Layer 4 of a small transformer language model trained on English Wikipedia (8 layers, counted from 0, width 128).
A neuron adds its activation times its output weights to the MLP's output. To switch it off is to set its activation to zero at one token and run the rest of the model.
A neuron's activation on a vector x is squared ReLU(weights . x), where the dot is the dot product.

Input weights of the MLP neurons that the questions are about. A number n stands for n times 0.0064.
n16: 8 -14 -7 39 -6 -44 19 -5 37 24 -9 -18 -13 1 -38 5 -6 24 30 1 8 -42 14 -8 -40 5 31 -29 -21 20 62 -4 -15 -20 0 -33 25 -6 -14 27 -7 -22 -21 34 15 -5 14 -8 29 11 -8 -5 -15 -47 -41 -3 -24 16 12 18 11 12 25 7 54 -23 -22 12 -3 -28 -21 46 -10 -14 52 32 6 -50 -17 -16 14 39 4 16 -19 52 -21 19 36 8 -31 -22 11 13 18 -5 0 -1 -43 3 32 -17 28 -30 -33 10 16 27 41 0 -30 -19 -2 19 -12 -20 20 69 39 28 24 34 21 30 -15 11 -30 -34
n54: -7 -8 -19 10 17 -31 -9 -12 17 24 -7 -26 -2 -9 3 42 75 3 28 -26 6 -55 -15 31 14 -17 -26 2 -17 -12 1 14 41 17 57 -6 51 56 -18 13 23 11 -38 -19 30 -5 36 -13 -49 20 -11 -36 -19 -29 1 -24 -1 4 -1 10 16 -31 -40 -9 51 -8 21 -2 22 -48 -28 -6 28 -13 -31 -48 -16 -17 19 -17 21 -27 39 6 16 -16 10 -12 -17 15 -7 30 43 -38 2 47 -2 -1 7 -8 -7 6 2 16 21 53 17 63 16 -19 -5 28 35 -4 13 14 -49 32 -11 12 20 -14 40 11 2 10 22 14
n119: -44 22 -20 60 22 57 -1 -30 18 23 -2 10 24 -23 -48 1 -13 -3 -37 36 3 29 43 2 -13 -6 8 -15 -23 41 -12 36 -21 1 2 -43 22 17 1 0 -27 35 -33 -19 -7 -12 27 3 11 -2 -8 -41 -13 1 -30 -16 5 -6 -15 22 -4 24 -39 3 11 9 5 26 18 -2 3 -8 3 -3 0 5 28 -30 15 -45 6 47 6 -13 -10 18 21 -19 1 -36 -21 4 -26 -60 42 0 17 -26 15 31 19 47 -35 -25 -12 -16 -29 -50 23 10 24 13 13 4 38 -15 29 8 4 -51 1 17 38 14 4 -4 11 37
n267: -30 -10 12 0 -31 -11 -8 22 39 32 15 -36 -13 2 6 6 27 -9 -14 11 -20 -39 -19 2 65 41 -20 -9 -26 -3 -14 5 -20 30 35 -24 20 -8 15 -24 28 15 -47 -11 34 -17 -23 -14 -12 -12 4 22 28 9 3 -15 -7 -19 92 -18 26 -2 -6 -25 -11 71 15 -16 -6 17 39 35 -18 -7 20 49 3 -16 -25 -39 35 0 -10 -45 8 52 -11 -40 36 23 6 -5 -13 -24 63 15 -26 2 29 2 -8 6 20 -6 -11 -52 -8 -40 -18 14 41 -27 10 -22 -11 -29 17 7 10 -14 -2 -12 -19 -10 3 -23 1 -30
n275: -48 10 -34 11 1 55 7 -58 48 -46 -7 5 -10 22 -72 -16 -15 -35 8 -46 14 16 -5 75 14 40 29 -10 23 -31 -2 25 19 3 12 -4 10 63 11 -9 -67 60 -22 36 -29 14 -39 7 4 2 29 -39 -1 5 6 -39 39 -49 -33 -75 19 33 -9 51 9 48 -1 -1 -1 -50 38 -21 9 -2 42 49 -37 -28 21 -15 32 -7 4 11 13 41 21 -43 6 24 25 -14 25 -6 44 -16 17 8 1 31 -10 46 -27 45 1 16 64 11 -13 41 -39 -25 20 40 22 -11 28 24 -8 -49 1 54 9 -2 -34 -44 -4 -51
n348: -59 -19 -9 22 -23 4 -13 4 -31 -56 8 0 61 14 6 25 9 -20 -13 4 36 5 18 14 -20 -17 37 -5 20 -36 -29 22 -24 57 49 20 34 -11 -68 46 1 28 8 -41 15 -2 52 -22 -29 -11 -43 -12 -19 -10 26 22 -22 -23 19 -2 -1 -21 -14 27 -28 0 -46 11 16 -7 94 -26 10 -20 -30 45 -11 23 2 7 13 19 39 -56 -42 -51 25 9 25 30 -8 -12 51 -11 36 -7 -18 39 20 5 -56 23 -60 11 5 -13 -15 -1 23 1 -2 -11 -20 27 6 19 35 4 -16 -13 65 -3 -11 -13 14 16 -23 -55
n369: 1 -19 -11 5 14 -11 -14 -11 26 -5 -18 -17 1 -9 -24 52 6 -3 4 -13 33 7 26 9 -29 -22 6 20 -15 -19 19 6 13 4 31 -7 -10 -14 23 16 -14 23 -21 -29 -19 -20 25 -4 32 36 -14 -1 0 15 -4 -10 -1 1 7 -12 -8 -9 8 -20 48 -39 -24 52 -23 -34 10 33 31 19 -9 7 7 -7 -24 -12 7 5 20 -34 22 -37 -23 -38 -3 -1 -2 20 11 14 -1 -16 2 -5 -5 -4 -1 76 -23 29 -12 12 25 -5 -30 25 -41 1 -9 4 9 50 25 6 -44 -11 6 30 -42 -37 -22 3 12 -5
n395: 10 35 -37 -12 16 -62 5 19 20 27 32 4 2 -71 24 -35 23 17 -76 -43 27 16 1 0 -29 2 -22 -47 -42 20 44 9 -8 7 -21 -8 31 55 4 16 19 43 38 3 16 -37 32 -29 -27 -29 49 -28 -26 -11 1 -17 -19 -12 27 -14 5 10 12 8 1 5 2 -7 36 5 13 21 -18 7 -10 31 -22 -9 15 27 15 -28 0 -18 -10 14 -1 -1 -6 2 -30 5 -13 20 -19 47 -22 -6 3 -9 27 16 -39 47 41 -2 25 -24 1 17 23 -12 -4 11 58 -2 44 19 41 -4 10 11 -22 18 29 -12 8 22
n424: 17 -16 -2 37 45 12 16 -34 3 -8 46 5 1 -7 -37 9 -48 -10 21 -9 -9 -24 33 13 2 2 -27 16 -3 -10 -14 16 8 15 -4 -18 7 -1 6 -3 -65 17 -39 -14 -25 15 25 -16 -15 21 21 -18 -7 -41 -23 -7 32 -46 8 -1 -1 14 -12 5 20 -1 34 -19 38 27 -8 19 -18 -12 8 25 -19 -17 32 -46 -2 -23 28 4 -12 -9 -15 -32 11 13 -5 -14 17 -17 30 -20 75 -8 19 30 -64 22 18 26 -21 -44 0 33 3 5 -1 21 46 -37 2 5 53 13 -59 5 -6 39 4 -4 3 19 9 -52
n437: -4 32 -3 23 14 31 2 -13 41 -39 55 44 67 -27 -8 5 -51 29 21 -39 21 -16 -8 -6 -40 1 -17 17 -22 8 -9 27 -7 60 -10 -18 -13 3 -22 8 -56 -20 9 -7 21 12 -8 -21 -17 -35 16 -12 -24 11 -13 -24 37 -17 -15 -30 -2 15 -48 -16 23 24 -32 -27 -12 9 20 35 -3 14 21 -27 21 -22 -23 15 35 18 9 -6 -8 -21 20 10 17 -28 3 8 23 -21 49 -4 43 -37 23 -10 27 30 28 13 -23 14 -22 35 11 6 -2 17 6 48 8 -64 33 31 -11 -5 2 -15 -5 -2 7 -5 15 -41
n451: -1 -15 -29 6 34 5 6 -18 12 -12 23 -4 -13 -18 -6 -32 41 10 11 9 -37 -17 -41 73 11 -18 16 -8 -19 -4 10 -29 12 16 -13 -20 -4 -13 2 -12 -10 56 20 -13 -2 -42 4 19 -14 -35 17 18 42 3 -1 22 57 8 0 -11 29 16 16 2 23 22 -43 33 -10 16 32 -12 17 -34 28 -11 15 -20 -11 -3 -5 21 18 -27 -24 4 -10 6 25 -5 0 15 -45 0 51 -10 26 -28 36 -44 51 4 1 25 12 7 23 37 22 7 -15 26 1 -9 22 -5 56 2 -79 16 7 24 13 -25 -2 14 27 30
n477: 9 -3 1 26 2 22 -33 -4 18 -9 2 -46 37 -35 -68 35 -6 26 -42 -11 38 50 16 -13 10 -4 -62 -4 1 2 4 5 -6 -19 -6 3 -2 -30 -53 33 -27 8 -24 -3 -1 5 6 3 -1 -11 15 -39 13 15 -17 18 12 10 -13 12 13 52 18 11 39 27 2 -21 11 -16 6 12 1 24 17 29 -16 9 18 20 -17 34 19 -11 3 -38 5 -42 19 -19 5 -30 -3 -14 14 9 -7 26 -13 5 -5 62 19 -16 21 17 13 -26 -60 3 -5 4 18 -23 -11 37 18 23 34 16 -2 -35 -20 -9 -5 -18 -7 11
n503: -17 1 -8 7 13 13 3 -8 -11 -16 11 12 -28 28 -5 56 50 -30 -10 31 -15 -33 13 25 27 -16 18 -36 7 6 9 5 12 -7 31 -35 31 -4 5 29 -28 -48 -29 -37 -10 -21 -11 -20 -31 -7 35 -13 -11 1 11 43 -38 4 58 15 -1 -1 -1 2 3 20 21 -12 -19 3 28 -23 -15 37 -2 1 18 -9 -13 10 8 1 36 -15 -3 -9 -5 27 26 -17 3 7 3 -7 10 -8 -8 26 -5 42 -33 16 -2 9 -19 4 -11 2 17 9 -23 -9 -1 -12 26 -11 -8 7 -36 -24 36 21 -5 -16 9 -2 6 0

Output weights of the MLP neurons that the questions are about. A number n stands for n times 0.0066.
n16: 10 15 13 30 20 19 -1 -48 2 1 25 -17 -20 -48 -12 -11 -5 -3 1 -10 -17 -36 3 -28 -14 -9 1 22 29 37 14 21 12 3 -16 17 -40 24 33 -18 -14 26 -26 28 -4 29 47 44 -19 2 -29 3 24 1 5 16 -8 30 -1 -3 -19 -10 -16 41 0 -19 -13 11 11 -15 43 -16 -17 32 -12 -8 2 -31 12 36 25 23 17 -11 31 -38 -13 -9 3 2 -29 45 -18 -69 -5 -30 -2 1 -47 -1 15 13 -9 28 4 1 13 6 26 -9 8 19 -18 21 11 -6 11 15 -51 -36 -8 -4 24 -27 -31 -3 3 -16
n54: -1 -24 -2 -7 7 12 -8 35 11 2 16 24 -7 20 15 -9 11 5 6 -16 27 -1 40 -30 28 5 -3 15 -22 30 11 4 -14 23 25 37 -6 -16 7 11 20 -23 -30 21 -15 -37 10 -29 -27 -44 -24 -24 -15 34 14 -48 -23 27 35 12 0 -30 16 -44 40 -76 -4 7 -30 -5 14 6 -23 31 -6 54 -28 -14 -6 25 -33 28 -17 -4 -40 -48 -26 4 32 -3 -30 3 9 25 42 -39 -23 -5 32 32 15 -12 -19 -4 14 10 28 62 -8 2 -23 11 47 -10 -11 -16 -15 -10 14 -11 -7 13 23 -27 39 -12 -26 -11
n119: 25 -44 7 -17 -19 16 -28 -4 10 13 1 -8 -19 -38 44 1 -19 19 -17 -29 -46 -21 -41 -41 15 -7 -25 12 9 5 23 -8 -13 -7 17 2 16 -6 1 23 31 1 10 -40 -15 -16 43 33 3 27 -38 -9 19 -17 -5 -8 -28 3 -13 -29 18 20 -19 -22 20 -10 -29 -92 -29 -7 -14 -42 -11 -6 15 21 -10 -1 6 11 23 -3 -16 11 -28 -30 17 1 -25 -11 -31 21 40 28 11 -24 -40 4 -15 9 27 -4 -35 42 22 -39 26 21 -1 1 0 6 -15 -5 3 5 -19 33 34 -25 14 27 3 -8 17 42 2 -28
n267: -13 -15 25 -26 16 -7 52 29 16 -26 16 -24 7 11 -27 -6 -4 -2 28 -2 1 15 -28 2 -31 -15 -10 42 -11 1 -17 -17 18 39 30 5 28 10 11 4 15 -37 32 12 45 27 8 -3 21 -29 28 43 -21 -31 -23 8 -9 12 4 -35 28 -9 -27 31 -24 8 -22 31 -1 -25 32 -57 -20 -29 -30 41 -40 24 -1 -2 -1 43 -8 -9 27 -23 49 -7 -33 2 -31 -23 14 -4 -20 -29 -52 17 29 4 -9 9 4 -19 16 -17 -1 -2 6 1 -29 26 -9 -19 -34 -12 1 -38 -1 -25 -21 -25 -12 -26 3 -54 -30 -23
n275: -28 -7 -10 -15 -11 17 -4 -4 32 14 -28 26 16 13 -17 14 -3 -15 1 -9 23 20 14 19 15 17 -19 2 -19 -19 1 -42 9 20 28 7 -7 44 -18 -23 -48 -2 -39 15 1 12 -2 -12 9 -16 8 -13 31 -18 19 -26 19 -23 1 -7 -6 -14 -4 16 -10 35 -5 -6 -3 -15 1 -10 -4 -18 31 7 15 -6 18 -26 -16 5 2 1 -4 13 -11 -24 -23 13 89 -17 22 -20 -10 33 6 1 -15 -47 -8 29 -21 -5 -5 -1 53 16 -1 -4 7 4 5 35 24 16 -20 5 -10 -47 -8 41 -26 17 -71 -46 -28 5
n348: -31 -4 -1 11 4 45 54 -20 13 -6 15 -31 6 6 22 -44 32 8 11 34 -4 0 -20 34 -35 2 -21 36 11 9 -16 18 -14 31 40 -12 -26 -30 4 -15 21 27 29 -2 17 -3 41 38 -4 5 0 15 35 -14 -5 -13 1 30 8 -49 50 -47 15 41 -38 -39 -10 -24 14 -28 -34 -33 33 0 -2 8 -26 35 -7 -17 -33 28 -21 -19 13 -30 -15 -5 21 -1 -37 22 20 18 12 7 -4 -32 -21 -10 10 -15 25 -10 35 7 -32 -2 13 -39 42 49 15 24 -45 26 -19 -32 -57 -3 -10 21 18 -7 8 10 19 -14
n369: 13 -8 -9 -3 -15 -23 -11 -2 -5 2 -6 -10 -12 9 20 -14 -25 -20 -25 18 -25 -9 -26 9 3 -2 -9 22 11 21 -17 26 -18 -4 -19 31 19 7 -6 26 -26 0 -8 47 8 -11 6 -10 1 -9 9 -9 -31 18 -3 -27 4 14 23 -34 -2 -4 3 -25 0 47 42 3 -20 2 -16 -6 -11 -9 -8 8 11 -2 -8 -23 -19 -3 -22 19 -14 -18 -14 20 12 -13 25 -15 8 9 24 13 -8 -5 29 9 0 -9 7 -8 -3 -6 36 11 15 12 -1 7 -16 11 -10 -34 23 -32 1 -23 3 -24 44 11 -56 -7 17 26
n395: 4 -12 -15 -23 22 -12 -11 32 -2 -37 13 -24 39 12 -56 53 -18 -1 22 6 -6 -30 38 -30 -7 -23 -1 27 0 -45 25 -23 -13 -48 27 -28 12 15 -21 -24 10 46 -19 14 -9 -3 -21 -13 -15 -9 -1 -21 -14 20 12 -22 23 34 -7 22 -4 -7 0 -10 -8 7 0 1 17 13 50 15 6 19 1 -58 32 21 41 33 -25 22 13 37 -33 -10 -37 -9 -7 -24 20 -3 -9 -1 18 1 1 7 -7 55 -55 34 16 -10 -13 -1 -11 30 17 26 -9 24 6 -18 6 35 -45 -12 -33 34 -2 -1 16 27 -4 -5 -44 22
n424: -39 -13 -11 -13 12 25 8 -35 -12 -18 -22 25 -5 20 -6 3 -6 45 25 -30 5 -8 -2 2 21 -21 7 5 15 -1 23 20 7 -5 -20 -31 -18 -4 -21 13 22 -43 32 -12 57 14 11 -24 -8 10 0 6 -25 14 1 -1 18 8 21 -21 -2 -11 -3 11 -20 -39 36 6 43 59 -36 -23 -10 23 -32 -9 -4 5 -9 -10 -62 9 10 -22 12 -8 14 0 -33 -6 8 -39 -41 49 -40 11 41 -1 31 -16 38 26 -8 -7 24 22 26 -15 -20 -6 -2 -8 21 24 -5 35 3 17 40 -5 -46 11 -21 18 43 -41 -34 -12
n437: -24 -13 -21 3 -11 -18 0 -40 -33 -15 24 -26 -13 7 -22 -17 29 -52 12 51 3 14 23 11 -8 -23 14 -36 45 6 -5 9 -18 -27 -8 -15 -20 -13 4 -27 4 13 -5 5 19 -6 12 1 -10 17 -13 53 -1 3 10 20 -51 20 -26 5 18 -10 31 15 -17 9 0 -39 24 -14 -6 -3 10 45 -3 -17 -6 4 8 -6 20 56 -33 -7 29 -7 23 7 -15 32 -3 -12 24 -20 -49 -10 29 49 5 -27 -3 -23 -8 16 -6 -38 19 17 -11 25 13 14 29 -2 -9 22 23 13 16 -64 10 25 -1 -34 29 -2 20 8
n451: -13 -13 -34 -9 3 1 -33 -7 9 3 28 18 17 10 -12 1 -26 -26 -16 -31 -6 28 25 -33 20 14 5 -21 4 27 -3 -14 11 16 10 -29 24 25 -32 -24 -18 -24 -17 10 -13 0 23 6 -11 63 10 -1 24 24 -22 45 13 -2 -32 6 -10 -3 -2 51 -32 8 -15 -44 -6 -2 -1 28 -5 11 -6 0 59 -14 41 0 26 25 -17 -35 10 34 -34 -9 -7 22 -6 -13 8 -11 -34 11 -17 -3 24 12 -28 -33 5 -17 27 -4 -46 1 -25 1 3 26 26 -2 -7 -6 -68 17 20 5 -6 -1 13 5 45 8 -16 9
n477: 5 -10 14 -2 -24 5 21 7 36 -9 13 -6 10 -12 5 3 -2 9 1 -26 5 32 -11 -33 3 -24 -13 51 -2 -10 13 -32 -7 9 -15 13 7 0 -3 -9 33 15 8 9 22 -16 -1 13 -23 -14 14 -24 -24 -26 -2 -16 -13 17 9 5 -26 -29 3 20 3 8 -13 -19 6 19 -28 -11 -11 1 -22 -29 20 2 46 10 -15 35 -8 19 -4 4 -39 17 -12 3 95 -8 -5 -19 -27 -11 2 -14 4 -11 20 -7 -18 0 9 -10 21 10 -19 -23 16 8 11 24 -18 -29 2 -35 -17 -1 3 -7 0 -12 -49 27 -12 -3
n503: 14 -1 -2 25 1 -2 -4 4 -16 -16 23 -12 12 20 -8 5 1 46 -11 39 -24 10 -20 -14 5 -32 -16 19 -2 1 -5 28 2 29 -16 8 -2 2 -17 -27 1 -1 -5 -4 -13 40 -20 1 -6 20 -33 1 -3 -10 11 -14 -4 15 -35 4 -9 -13 -2 30 -10 -34 -9 -8 14 -3 7 3 -12 12 37 -17 -1 0 29 27 18 -6 1 -6 58 -23 36 -5 14 4 16 -22 -10 7 28 30 -1 15 -37 -30 -14 -8 17 -1 58 -33 -6 17 23 -41 7 22 -2 -13 -30 12 6 6 25 32 -3 -20 -18 37 27 15 -6 3

Each question names a token from some text and the token that comes next. It shows the vector x that enters the MLP there. A number n stands for n times 0.082.

Then comes g, the gradient of the next token's log-probability with respect to the MLP's output, scaled to length 1. A neuron's effect is roughly proportional to its activation times (output weights . g). A number n stands for n times 0.0037.

"ag", then "le"
x: 20 -12 30 -8 22 -13 -15 20 -1 6 -8 23 -14 6 2 4 -4 -16 2 18 -18 7 4 -16 1 -7 7 -19 -2 7 15 29 4 17 -7 -5 -13 12 -2 11 11 2 11 4 -2 6 -20 14 -6 2 20 9 -10 20 10 1 -7 -1 0 -1 12 -14 0 8 1 -3 -3 -12 3 11 -3 28 -12 -1 -2 4 12 -2 11 23 -21 4 16 13 4 -8 -2 15 1 7 7 -5 0 -8 -3 -26 -22 9 -37 -1 -15 7 -3 6 -19 13 -1 -3 6 8 -4 -24 0 -11 4 -8 -4 17 9 -15 -5 -13 -11 7 -12 16 13 1
g: 21 -26 -2 36 -38 -17 -49 -31 14 -19 -3 20 22 21 29 -33 21 42 -16 -26 4 34 4 26 23 26 7 -9 -32 -9 -28 -17 -30 12 17 -6 23 21 27 34 -3 14 29 -10 50 -20 7 -7 -13 -17 41 -19 9 10 23 -14 -53 40 -40 51 20 12 18 3 39 34 -29 -16 -31 12 22 -3 22 8 -36 -1 19 58 30 -23 38 -13 -4 -3 -17 19 -8 22 -14 -31 9 33 1 2 -6 27 10 -3 36 -4 2 9 -18 19 -15 47 -22 -4 -13 -5 -37 -10 -48 -26 11 -2 -1 -7 51 -20 -9 -3 -1 9 8 -20 10 10
Which neuron, switched off, raises the next token's probability most? n503

" On", then "ly"
x: -2 0 10 5 6 -2 13 -24 -2 7 6 7 -1 26 8 -6 -3 5 -11 8 -3 23 2 1 -3 -1 -6 3 -12 -4 2 1 2 7 -22 13 -1 -11 -15 3 -9 -17 -1 10 -18 12 -15 -11 9 7 2 2 -18 0 -9 13 12 2 14 -4 2 0 -3 -5 -10 -3 -13 18 -13 9 6 -14 -12 -15 -3 0 28 -9 7 -5 -13 14 -1 7 -21 -24 -9 -3 8 -8 13 3 2 -1 12 -16 12 15 6 26 -19 -21 3 6 -8 -1 3 -3 -13 0 19 13 5 -1 6 -19 -13 2 -2 -6 -20 0 11 6 -47 36 28 0
g: -14 46 -18 -17 -25 -14 -22 25 20 16 20 20 -12 13 31 12 63 -11 -5 -18 5 30 30 6 49 -15 6 3 32 -3 21 -10 -21 30 21 -44 9 20 4 9 8 -32 -4 7 -32 -21 5 16 -1 27 26 11 -11 44 47 39 40 0 29 2 -44 -5 9 40 -20 -38 -24 3 51 9 -7 0 10 24 0 14 9 22 19 0 -20 16 24 30 5 -10 -49 18 -48 26 -5 -16 -32 32 7 -17 8 -5 20 -19 25 -12 3 -56 7 18 -19 4 39 -21 -9 7 17 -13 -16 -46 -19 7 -15 -9 11 29 11 57 5 29 11 -15
Which neuron, switched off, raises the next token's probability most? n119

"uk", then "em"
x: 8 8 2 -19 10 1 11 8 -5 -8 -6 29 3 7 17 -14 15 -1 -6 3 -26 -2 -6 7 -3 -3 -3 -9 7 -11 -8 10 -3 13 -1 14 -3 -7 -2 7 -4 -2 2 -5 -11 -10 3 4 -6 -25 5 3 -8 1 -9 6 -12 -23 -15 -1 -3 -15 20 6 -18 0 -3 -32 -14 9 -9 -1 -18 12 -8 25 16 -21 2 6 -12 8 2 -19 14 14 -14 5 0 -12 11 -2 -6 9 -20 -8 -12 8 7 14 -33 -2 -5 -3 -19 11 -3 -13 -3 -18 11 -20 -9 -11 5 -5 0 -3 5 2 1 -25 5 32 -19 2 27 18
g: 61 -18 -3 19 -14 -8 -29 -13 28 -39 27 -7 47 16 -29 4 -38 29 -16 22 -6 9 -10 7 -22 -48 30 4 7 -9 40 24 11 -26 36 23 -15 18 -11 9 22 24 -32 -1 -33 -18 15 16 -11 10 20 11 46 27 23 9 12 -37 -2 -11 -15 30 -42 -33 -42 -13 -7 -32 -13 -11 -17 -42 8 31 -40 -24 3 -10 33 4 -17 -10 -4 -14 -7 5 -25 -10 -10 40 -10 -48 -25 4 -23 6 -10 -15 5 -14 -57 26 -43 28 18 11 5 56 32 26 18 1 14 -17 34 -7 -12 35 -26 23 -4 15 -14 -9 12 9 6 9
Which two neurons, each switched off alone, lower its probability most, in order? n503, n395

" when", then " she"
x: -3 1 11 -14 0 26 5 -6 -4 -8 -3 -20 12 10 -27 11 11 -4 -22 -2 1 8 -8 -7 -3 -9 -4 1 5 -4 2 19 -3 -13 -12 21 -8 -12 -27 3 -14 -4 -12 4 10 0 -5 17 14 1 -1 -7 -3 22 -1 17 6 -6 -19 9 -4 -8 -9 10 7 -8 -7 -12 -10 -18 -11 -12 -3 -11 -4 -1 12 -6 9 -6 6 10 -23 20 16 5 -4 5 -11 11 40 8 -11 1 -7 -17 11 6 -9 -3 -8 6 19 -7 -15 -16 3 -6 -5 -6 13 -11 -12 -9 1 -4 11 6 -4 -10 -16 2 4 2 -40 -13 34 7
g: -24 25 -28 -43 -30 32 -41 3 -23 1 6 18 6 -30 -3 -12 18 -3 3 -11 -8 22 29 2 12 15 -32 -5 -9 -9 27 76 -59 -28 35 8 9 1 -1 -14 10 28 -20 9 31 32 -33 24 -39 5 -4 37 23 -27 16 -48 17 -25 10 -5 -19 -17 29 25 -9 4 -60 -33 -2 10 4 26 32 14 -12 39 -17 -2 13 -25 13 -24 -33 21 -4 -12 4 -21 31 -11 -13 -31 -6 -13 -13 12 -40 -26 11 -17 -32 6 8 -2 -25 -8 13 -7 0 -51 -8 -29 -26 33 12 -41 -21 1 -24 32 -27 -16 -23 31 -9 -5 9 -37
Which two neurons, each switched off alone, lower its probability most, in order? n275, n477

" local", then " g"
x: 2 0 1 -9 10 15 2 9 15 14 -15 -5 -1 -8 -6 12 6 2 4 -4 2 -4 -11 7 -21 3 -7 15 14 7 13 8 -20 -10 -5 21 -9 -9 14 6 7 9 0 11 -16 -13 1 13 4 -6 16 -4 8 23 21 8 -5 -10 -4 -6 -9 7 16 5 9 7 -10 5 -1 -1 10 2 -2 7 -9 -2 22 7 17 6 -31 -14 -20 -12 9 -5 -9 5 -6 6 35 -3 -10 5 -5 -27 -2 0 -16 4 32 1 -3 -13 0 2 -13 -11 -14 0 -7 -13 -8 -5 1 -12 14 -12 -2 13 -10 9 9 -18 -45 29 -3 10
g: 36 7 45 -19 -27 7 -39 -7 44 -33 10 -18 -11 -21 32 42 6 8 -27 15 6 11 14 -1 18 19 13 -17 -26 10 -7 15 -9 2 2 34 5 -17 -10 4 -6 -19 -22 37 -30 -13 43 1 10 3 -6 45 -25 -16 -1 -14 36 -19 12 -14 23 -13 -19 19 24 9 15 -39 33 -1 -24 18 13 1 33 -13 -1 -34 -34 2 16 -24 31 39 -31 36 -34 -14 20 -5 27 -6 -33 -50 56 -12 42 -5 -4 -15 1 35 58 20 -1 2 -9 -1 -18 -27 -25 25 4 12 28 -22 1 -9 -22 -6 -11 8 75 13 -21 14 41 -16
Which neuron, switched off, lowers the next token's probability most? n369

" York", then " City"
x: 17 -4 20 -3 -14 -4 5 16 -5 0 -1 -16 -3 -12 16 -12 -1 16 -5 6 -5 2 16 20 -9 -11 7 -6 15 -14 12 -6 -18 -18 -6 24 -13 -5 7 5 5 -3 28 22 -2 -5 -5 0 -12 0 2 17 -11 3 -1 -3 3 -2 -16 11 3 7 13 16 -26 16 13 -5 -12 -1 14 13 -12 -8 -22 -12 22 2 2 -1 -25 5 -18 -7 -4 -13 -18 -12 7 17 21 13 -8 12 -12 3 -25 0 -7 -11 -2 3 -14 -8 26 -7 9 -23 -1 7 18 -2 0 18 -5 -5 -17 -1 6 -18 5 -9 7 5 -27 -7 -5 0
g: -10 -21 -3 -12 8 -29 -17 -8 26 23 4 -31 -58 23 25 -19 -22 -25 -27 30 -18 -31 -21 9 9 -3 38 -19 0 -2 8 43 -15 -27 26 13 11 12 -17 3 11 -17 -20 58 9 -14 63 -11 31 1 14 19 13 22 -1 -38 -10 -20 61 -13 16 -11 19 -33 5 -1 -14 6 4 10 -2 -27 -14 -29 12 60 -3 2 -15 -11 -9 35 30 11 -25 11 -4 -18 24 2 -49 35 21 9 49 17 29 -25 0 -60 13 9 -12 -30 -6 26 27 -1 16 20 -54 31 23 15 14 13 5 10 27 3 13 -24 17 -17 -13 -2 -24 -38
Which neuron, switched off, raises the next token's probability most? n395

" an", then " as"
x: 4 -25 2 -9 6 -7 18 -34 6 -11 -2 8 -10 1 6 -9 6 -9 13 23 12 -10 5 5 7 -7 -7 11 -2 -8 9 7 -1 -9 10 11 -14 -16 13 0 -14 -6 12 9 -28 11 9 2 -5 -9 -8 9 -1 -1 23 6 -6 -12 -8 6 -38 12 4 9 5 8 -13 6 0 12 4 -3 -20 -6 -6 11 13 2 -5 -3 -19 -8 -10 2 7 9 4 -9 1 8 5 7 -8 -7 1 -22 -3 1 -1 5 6 23 -2 -8 2 -2 9 -5 7 2 5 10 -9 -7 12 19 -16 2 8 9 -19 3 5 -8 -53 11 37 -9
g: -3 -15 24 -11 1 -8 39 13 -16 29 33 28 30 16 -16 -3 -5 51 25 11 -28 12 9 -23 -20 -41 9 -16 2 -1 -5 -30 1 21 -20 35 -3 -16 1 11 31 -50 12 -14 35 15 -30 26 1 -27 24 -27 -5 1 -29 46 -13 25 -22 -11 -46 4 -34 11 -2 -4 -1 -37 -8 0 -56 -22 14 -33 -7 -49 -20 0 9 -12 6 12 2 -27 -6 20 -11 -24 -4 -27 27 -7 -19 -43 -4 14 1 28 -15 3 -6 18 -58 -21 -4 12 19 -4 -42 21 -55 20 2 0 -7 -44 -18 12 -50 27 37 -13 27 -22 47 -4 -16 28
Which neuron, switched off, raises the next token's probability most? n369

"ad", then "ed"
x: -2 25 10 -14 6 16 4 -4 0 10 -13 -2 2 -3 5 -2 12 -12 -10 -2 -1 9 -2 -12 -9 -10 -3 -7 8 8 -1 -4 -7 -7 -5 14 -12 -5 11 27 11 -8 4 9 -3 -14 -12 7 -5 1 12 -10 -3 23 14 18 8 -17 12 6 -4 -1 -5 4 -7 -1 23 -24 -7 5 -9 -12 -25 22 9 -10 40 -1 -4 9 -1 -17 5 -1 11 14 5 19 -4 -10 23 27 -2 -2 -6 0 -6 -29 -21 30 6 -8 9 3 -6 -8 5 -16 -6 1 0 -3 -5 -6 -15 -15 -18 -5 0 16 2 1 -8 -2 -23 6 25 -18
g: 34 26 30 10 -8 -7 -12 -2 -18 5 14 -29 4 5 54 2 17 6 -23 3 -10 -38 -3 -21 44 -11 -24 -5 -43 -8 -48 -3 35 -12 -5 16 -29 19 5 -25 40 -8 0 -33 -29 18 20 1 -49 -41 -3 10 6 41 35 -53 -15 3 37 43 14 48 -17 28 6 8 -9 -12 -17 4 31 14 -26 5 -44 -4 -8 -18 -38 -37 29 -13 9 16 -20 -29 17 -33 -11 -22 11 31 -31 0 -10 41 -44 -12 1 -16 15 -19 -11 -1 -11 -9 -6 -35 27 -7 33 -18 -1 4 4 5 -6 46 -32 -10 22 42 1 38 29 12 10 -4
Which neuron, switched off, lowers the next token's probability most? n503

"\n", then "In"
x: -15 24 41 19 1 16 27 19 -7 -11 -7 -3 2 4 0 -9 -21 7 -3 -16 6 2 2 6 -5 -5 1 6 13 5 -7 8 12 -5 2 15 -4 13 -2 6 -9 4 -4 8 -7 29 0 21 7 -1 5 -10 9 5 -4 -4 0 2 2 -10 -6 -2 1 8 -10 -2 -5 -8 6 9 -16 -16 -3 9 16 1 4 3 6 3 -3 11 -7 13 -21 12 -4 -4 -25 -10 1 -9 2 7 -9 6 1 -2 6 3 1 7 10 16 -3 7 10 -9 0 -8 8 5 -3 29 26 4 -25 4 -7 9 -8 4 -6 17 -17 47 37 3
g: -61 16 31 39 31 -36 -18 -25 -17 -17 -16 -2 -8 -68 10 13 -27 -1 26 -37 2 1 -9 -21 -25 1 -5 33 -51 -5 -14 -26 10 -22 -2 -1 -10 24 -24 -1 13 -3 -21 -41 -24 -6 -27 2 21 -9 11 -27 -8 -48 22 -9 19 -35 7 43 -16 -14 -35 5 12 28 -45 3 -11 39 25 -5 30 9 -21 11 -12 -20 29 -12 -28 25 43 -1 8 27 6 -23 16 -5 -25 -46 1 -33 7 1 -26 -35 6 -3 -5 -14 -14 20 37 13 3 14 8 -30 41 -38 4 8 -2 -39 7 37 -11 -1 56 20 -11 -25 -15 -1 2 -28
Which neuron, switched off, raises the next token's probability most? n437